Layer 7 of a small transformer language model trained on English Wikipedia (11 layers, counted from 0, width 96). Numbers have three digits each and are written without spaces.
A neuron's activation on a vector x is GELU(weights . x + bias), where the dot is the dot product.

Input weights of the MLP neurons that the questions are about. A number n stands for (n - 500) times 0.002.
n9 (bias -0.044): 611445355577598662466674413690577341424457343357512517487521474285376292411690513516659283100520444560454606479466561407276146745328307443704602478577456715241343408430584480483286618715479659652415607628351546374653509525599655607798559633419602643446304488698403509393453543413475410895
n10 (bias -0.037): 338264593568581540463718453284521529250348390500292338614338401398741579657521575438168389468648678508355400307664412618496735611424334536649395591700568604496569397603650567447555461582585424715709352576458375478797643714628415364698686449572350334194561126584464386531420508443483479508
n22 (bias -0.057): 525301478524256854845456386584552619329543425675631426401322579574535348461373346556554390447720557336321623555384689264487583538735521591617723372613361530527513427632449332500492571496263496869496483268676500459543149550574631675207520405668740500354298504341484343590621596605492296313
n47 (bias -0.035): 537533491641569316525478655529185496336623377427605771385381426419671438523552357613734419691681586364391613371865476474644595397714471313239280605590685735469578584478517429364658543395603378734605462237437445392627369431406423531674343419496390289306353391480846482589283727554592462656
n48 (bias -0.053): 522561414485504430277642551639403473471399364401685378682485555606516520557224515382290697504570461655335648405446408528208551580825622585524568536492552538480763372683696457413641524532549600702585406267438512648612352552378504512403536355282512516696254415610298484256286473277607652433
n62 (bias -0.042): 412513243566567381552580659327500521299504648535405438322378287487539640571562682500640601525517465395491645232661409514513575513496654134387590487610385539482365233683345496737621340217572434607258281322526850500587267462553689359779472417492301734555475562467682206409343487508770723660
n86 (bias -0.037): 412492620530427714433565500732412527650380326827587415480565236408668773642375741555380146623519387584378462625369398413381653624520429439666368610500621535451515395573500481508207684516265454593603600293575457504647611370589403600584511708538583351299660302440542587375384448616355416266
n107 (bias -0.041): 626803643525474536492437453444577598304423448504522329454500210380527508679609576550480301486504461462428570214377540639714465650283545449648480579434511712599418409299565271306600496314530430680324419838462660597477405264823407428600550473610458399474515482649649556387669504478576705433
n128 (bias -0.053): 445619382517363582307612525696315458560582479428497547457469449650468378477565415696467338567513342671500554702486327577280291597418280351241537562514369602504703373638493391397467493548469436594249361550645609354405485534644701608248526722395528295417486551483544651530696504448514396438
n129 (bias -0.023): 655488440618670606726774390391524583504637543235469593604543655456730592526362532544621517436451670653460370602464634488483480469435622358467550389346359781603512398422207224305638488368453370271432371324464715504213595550431334249400515637824476553640527293492451617450556642398535383647
n130 (bias -0.034): 571689596619525465635560260403304714490348357624553373666464477292415458648541401480531539666371205629409659626411549538462612709373664578596492625437559296477557646685416572324603530477532493410353589238272496562449405518403459608552425359655658653335486556437490404581555608417685314293
n149 (bias -0.044): 416650378529262454654814522643400577467439433588417465634513345561382505563029565360554339463360706435744765398426446549268540530916765508491370678649685551522580492553474447471480798504685517651392600465422569720660370392417316518561444570467405412201641471459216401368500220449624666333
n176 (bias -0.025): 386541497543513401223408288587420660398566550504401237594637511563570381494352634321356654507645574424634546381486470765525574459329370563280446696409277510425540513312637558460471386711453474472472514361441538196638475553591574543597503538612490535453497709572631529576486567514466783386
n205 (bias -0.034): 436426447500406280487559671333771465638300247549627558416432437603384721609397636443500453633412482731570775318589247555527635444594395627523275718594307434596161554359767516302710314555376437622562456469306223336694418662478348639549782464669588608247449398538370417347535777358330732474
n206 (bias -0.018): 583546496426421658412482493614493766406643469594673435561339645500471296562533486543344470631662316375574585535496548400169482448611633626385138423637517507695597497522560527542533310669469241624365518518507507511504463425464648381628447593307302551358452524801530419575371374361507475397
n231 (bias -0.034): 701521334742619451529877630533363462383415492396512629738561496298556606512686593433553392656427281381513354367615488636228250525521529459664571417191560613553492568687332250430480347461521476691563650355525525680487316296431470567462418539549568414566243220585605235527513947666354607660
n275 (bias -0.031): 496596500447352429341668390536519471443421446515404492377572538602545415619485653483504793409599084717504493467594511597369337708628599436317504427432436422199330433343544556555587400492410525897578492608511723425265608367466670535567410255468645694551414421560433570390425511613717572569
n277 (bias -0.036): 588541515844646392392585558493713414350428669473464749318402604553546382438419417441543560326604462557515348530371511351360611301485444529804441325343339257625643229593541570382521395828526569496432595398530387484684356406469665480390486431403293581474329536421421638532515297555630500336
n288 (bias -0.044): 334516076488567387488354717572479492434570703358547741327500425562446709474371757481619509365488255607549653681463441330530633440285755476350589513384340565343448376332451577460584723394520524404455607434336439604512513500837475431401405736594414196357551602535434470698702388392763727393
n325 (bias -0.048): 674372496694640459554332296709535384682472485277433444504318452480326378360592516193520167411534429472512519454708605398468472557631485429541553423409630488354481511613155569534632697476572444484508496461664632794437504304619373475677500702425590436397428508772455704619417587362620725739
n341 (bias -0.027): 717792609536280623656485614522417611348417511595468549474348431545594496473534384403566719535404265414696500306429418380566542390587526324242302481375432567635663546592389717482385454492594300707560688395534303456522330342591750496481320734568440359325410471639568539598477432588566696493

Each question shows a token from some text and the vector x that enters the MLP there. A number n stands for (n - 500) times 0.0093.

"hy": 437459633317252457604441513475667358484656703404467536543540494393526422527394486581433442575492514491412307428577505304635675546415516419588473585706419472323623572456576360590373426460437776592447457467718571215619533516290423515447579558410411431658658733542499324791461331614550561485
The most active neuron and its activation: n22, at about 2.2

" |": 631460314569581582633217580583540493627652530394584533461529771413499492313521300620445664659378371537624422505546407312508488485499666619355396743712449462534472603416394530504498351560673459546641488533552288692501534484333559411585318327463422316698499671467546387429377431557451266594
The most active neuron and its activation: n206, at about 4.6

"B": 551455656573453714639403597342451391607616482345381429531557477479416497437624203729518348649371493464664381585322469358494711645563521500522540585423555367417477372479735517445446359456562636438451480592720409561457431216365316605589509439622379730563634615655373558410342479510564488563
The three highest activations, in order: n130, n325, n107

" person": 494543462509454495458702622440488442698458646273303340633624633523452602438560382788586563661451532487354154509281572400528644407546565460493459583678379275489595527349562570455656434605456402409579821505496568429353607533440508576355536492391520537656633539684375345501289450487533361399
The two highest activations, in order: n129, n277

"e": 520218447454343425412547507517614449740349511334474290477527699432618617446587309715377555740419589381473518454267428348570626562433575496574344589401580514641606651584576495585368501653532657456547492660691300555514467465725521441487408214443400516669517585507591415539368648604413369410
The two highest activations, in order: n10, n86

" All": 647531450300344440559454484274462478624602643328234644499569604454566427355698589687572434558398498406654345524592422345423660437467510500384495557547311520353538589440733502651382552558654500483658336636643494501568634487327296469516604343376339578566431609598464523563320462716597431541
The most active neuron and its activation: n47, at about 1.2

" ": 611618434518434533731545401450364328642337565363417257485510627619510618258394238723552516640386494368658366444498581329406721517527706443646518577670504442510609525488466585543403502573610739501349606714543620481477542483420500370436596345564319586502523591606305426556242427409398499486
The most active neuron and its activation: n149, at about 5.4

" N": 628430514399333506716360474200430407654541617408497577554442581496546445292486434747525445670355541474635425573422464341508508354442662426435409555503454675382498591449608468622472415510544563471612518732620628435606480490255229511386624360504329704701563573563560651580219410588630442484
The two highest activations, in order: n129, n47

" po": 565379539401466626704503615290563254761438662265317330491460597588433784235614407468408594513417493549417393431552479402506490421661487464584359506621507511363478438575491628546404501666563744426628536793668456315440729502361494538372452420429420520624438449630504368746374481553547446533
The neuron with the highest activation: n10

"-": 507499706524618392710382584183545379526442553368494536425544514680535503491465440643488358465316557629721416213493552397388620456526735355556479615653399592345577571411434346458425543581737631467334542593625262562488474539491471564488557430282494518556576738563378520432549412564274442563
The neuron with the highest activation: n149

"11": 737468611417484494623459578279450466811424575380462452488600532470453547340463467612643451577542388367518251525420475537482613603542457574566430666469529439330408659276759550490116296391637639490432594624581393538544640470371438549398455572483670543579655613474373489440232566556407470614
The neuron with the highest activation: n86

"ry": 620399419508317523624466615351535386585481654285411310760612447514456546398374441652543613547313466487430252473422459237337568616553590519456491626712436449550542723511464450592433418620630529552357609472595472424398679445575661548568767299359402416622687615459406397577443503664524428394
The most active neuron and its activation: n149, at about 1.2

" Po": 589374592378389659601413512266536112478588606347311425557457594510450707269510587628444583517356466514560520432485580282500544535553575463523400433571508685371498476490508421636387467620575665367724453675658513493493726438237447641405552322478360559580574469730521396737413421671456511495
The neuron with the highest activation: n10

"\n": 619577436444351490618446370237484457576393550375548293473582672391577464277615235591579593650621616427536295514336408375380636553568644406575546638567512529440497769489622420506318419506673587454503700659633524472585393375375500600477502478673264368642507667492550572581383442468431328624
The neuron with the highest activation: n341

"12": 580588642490553512623385569090527502585522554493521536552572470607388565330470350644660471639487447360629265404426507597484520602358571487545438739499502460271429630435597476422160401341675603573371533564706248662580550493413580653345501470394579567599590641426356542508318424603402466591
The neuron with the highest activation: n341

" the": 459536474474467563490475462461459466634424642211363465629541495469603574225463540817418586531411528548488381462425534260346659501462580468481441847627356503532520455391557469514478453554759581403539629645781475397531550477259418621445576233600428529673541561455355442522370710484374549507
The two highest activations, in order: n129, n48

"ir": 639471657409422408492418468505479521548478603245407305481432517326574699421510632582475349661289638366547312409528404498597290491385608395422519646610409367330562731462327509605405424501578640532484684690652574557506515551284306519595444651526519556576747590744622393449395503589499527383
The two highest activations, in order: n325, n107

"ar": 391417704471440337502530570417374505549585508303313355446473622377624380650557418650585478637366590391543273312433509485686646596391685411594425659456587461546588523418566515664296538523518491376511613676691574514639468375317451510497379411476465523574553638803429321504644443737341420358
The two highest activations, in order: n107, n10

"w": 422384501435398523449354542534547529545697443419341477673360399470414518490578531733411615706288546452588336620608501367552380442472561460434356590415494699395531656485292617638545341383588518533382415650638513642473636751382682460350369393385448637609756640624382330541551439584423443404
The neuron with the highest activation: n206

" 17": 525431545607405681548430595239548356530555480384539301394310523544411687402494363646698376621297492386519424504553431344377566521686483450594612562541583453193498722298606574515298506507560639448369607624538453622484665479364600588416465556483466383629530757504323704489470447735332623506
The most active neuron and its activation: n325, at about 1.3

"li": 289636431312459469497335435434522423503453575414373411506525538534412589602556367482463579633337539604574442364550346356777409489441606440621399502408584637486646420563558506468373433429646590501434619487704426791713265469418504468358530483421654607612627587763479436597215488744449567330
The neuron with the highest activation: n341

"y": 330572352365279525584386595590622281450720392344342477571385541470520508498404553722559599592462456366615453580474570353542429634522452519524512703602376456475586741494495544559446380421505660527283438523750558555419718540461686550340451398424251544573548699712555471589401451504502376328
The most active neuron and its activation: n128, at about 4.1

",": 716556331451448539623454522407567246708410553502406329356590456556410631473566388601513736648357569537524375493535503300495656346370680461518544853631526535578529640402500487442486396602531612375358453645682498496407670418345618526347485501492153530606410641474418553487483622508434309464
The most active neuron and its activation: n129, at about 1.1

" re": 414552384447444588559526450526361381671412540143412525610595519453632629275678362696575492498286667497519512380284513344418695440591740550704425624719505452531611568430626516578433463540542549503554608614550593462440488528524453544383589518465278549597487573665369427430187439437445260463
The neuron with the highest activation: n149

"p": 473612573477448700652585510501597273630487575442415459559472406452349562322565348799512416645408556642464453469616615607533437519498735215581449580554416605420627535339585506581399388518528471334581371571730425725465500518204616544548357307432388555662511593610419299498317555646377378361
The three highest activations, in order: n231, n62, n129

" 19": 373414604710439629644484443193446321666547589344425414558551514484504635410554367637637269548360571509671455374523599370361676542647451461430443687452445545227466733333580416522495463472719562382411511615487619616513441483404454588467462508532493536744452644576409692549274505671299443365
The neuron with the highest activation: n325

" B": 342327574583350634573334630238412401633535428348408408594490414420440653478502364701522399616466617448716216617342526561498619508464618387607433624633441602372370594384604529560549449566693461464459561707625539484490602508209376636526584363507284681620554631513418492661293523535502516361
The two highest activations, in order: n10, n205

" Ra": 636464342504476531660352639356432227585435417403471334607585640558494553266462689797580492642449600596652343499438414333478512508601543490500463582627457434401441630483608407606392300693561539481628480763631305342565528505563298488473657338465436662631527383621468342444413380670442327623
The three highest activations, in order: n205, n9, n10

" co": 462435479511418622705385421479562248594477556295420438662562459522416721155677324620584286595375619592508405327488423347513568616506564477697587591702469570345510470480588429480393461619620519388408673535668604386469638452414468526412611522542321555765628639523448327570295555297441471548
The neuron with the highest activation: n9

" c": 616415468689484607559462623269590311811585530280325501514410430515339690459594280612553364572328562501495534440445562337361722548566567432506339603726375572467374474352424488587531474588528620345485622658655606554441418576285368546521405396457398524830553610676469487523352586388449443570
The neuron with the highest activation: n325

"er": 422497521557517448358320492416534656550657557381418291620434562614483473640677421619584550525348499462522240599412673274499404625371591579300325594689503633474562631543360324532526471461642564548404610472660492640473474485367516450250549413359495350714734544662464345680415526736373364419
The three highest activations, in order: n206, n128, n129

" their": 532476353360395520530499454487440462579490656146315441625521522489475614332553600768401547579404532613443452378384585255352698482526507419472516838625377396508536485454543460564551464645708531515582574618680480371534621453353448633485501171541536478702664619398407389509367566592441548464
The neuron with the highest activation: n48

"s": 706580282394301582532474670570500498773428569307350422440475646529568685286525429699563520617314524468401423580452435532639476428374525556358559630590412461488581737516395640581374294670546704484552611599615545492409448412591480500504619301441382335526642623347325394566439552534545418355
The three highest activations, in order: n128, n288, n341

"ed": 657634462517426649468423584267609297609497465317464496630590549651447797423625163706527620574416375540453305515448483385368403546594544386565465736575500616602686615384464510500513381334615555539342505523580295559468601491514553493431590259515411428623506598343464402466240654577633394490
The most active neuron and its activation: n231, at about 2.1

" and": 599415480437486454531516512357632310698625519307395393449474506418560574378643495654649660680453450580507435303536504364606285283378616459579401796522465544590701481481544431647349398617636655283429368569661450393429635504255712505513464516553429586731341503396475570552514418548497335562
The neuron with the highest activation: n129

"un": 321443517455496535583431511508492248540454588289356470590625514459403507565586336755668441656515600453498415293484509299579623685609564396585408573429492813580574533355524537657458348448478601294567536586557392698385300615578451484616390228414543494595480664784397405483408511593436373488
The most active neuron and its activation: n47, at about 1.4

"re": 316419499314416557562384562461440461589586586380457357550323523461451455514685556823689484525292435438456400532428419445569550442516648417535494628540524538415560676552448539664414433271544673267441648626701538655628703424495527378427488604518460492356706549675390323689427238687421386485
The two highest activations, in order: n288, n86

"il": 572441570362461487705426604432642397433367359304451273452442591347590480566522750757421401645576532289560483502419520234604601689342460579618435622577364340511577784297545525505402511486450654431335667653758552519505506513448478434452467513577433450490644677596497409627303321606525455429
The neuron with the highest activation: n107

"ant": 513478664388523475373585577382522192464434636202276414491441541564494561569573496617537343719446497465686233546407514408586520678550504449356524702470526551443612640419368401643475551379593619439491569608594405721488568434274482375481566380429579402507629544760457359665284720614430545358
The three highest activations, in order: n231, n325, n10

" was": 498426370381421433490523482475501358648441617309348564476695498481539666501617376675664651529388612550565482390352544239399712539331714468577429759542483405580693409383686545594528480587493455436569654698626514492336496452558634494305465477511238398614523602511414576475214473485437361440
The neuron with the highest activation: n277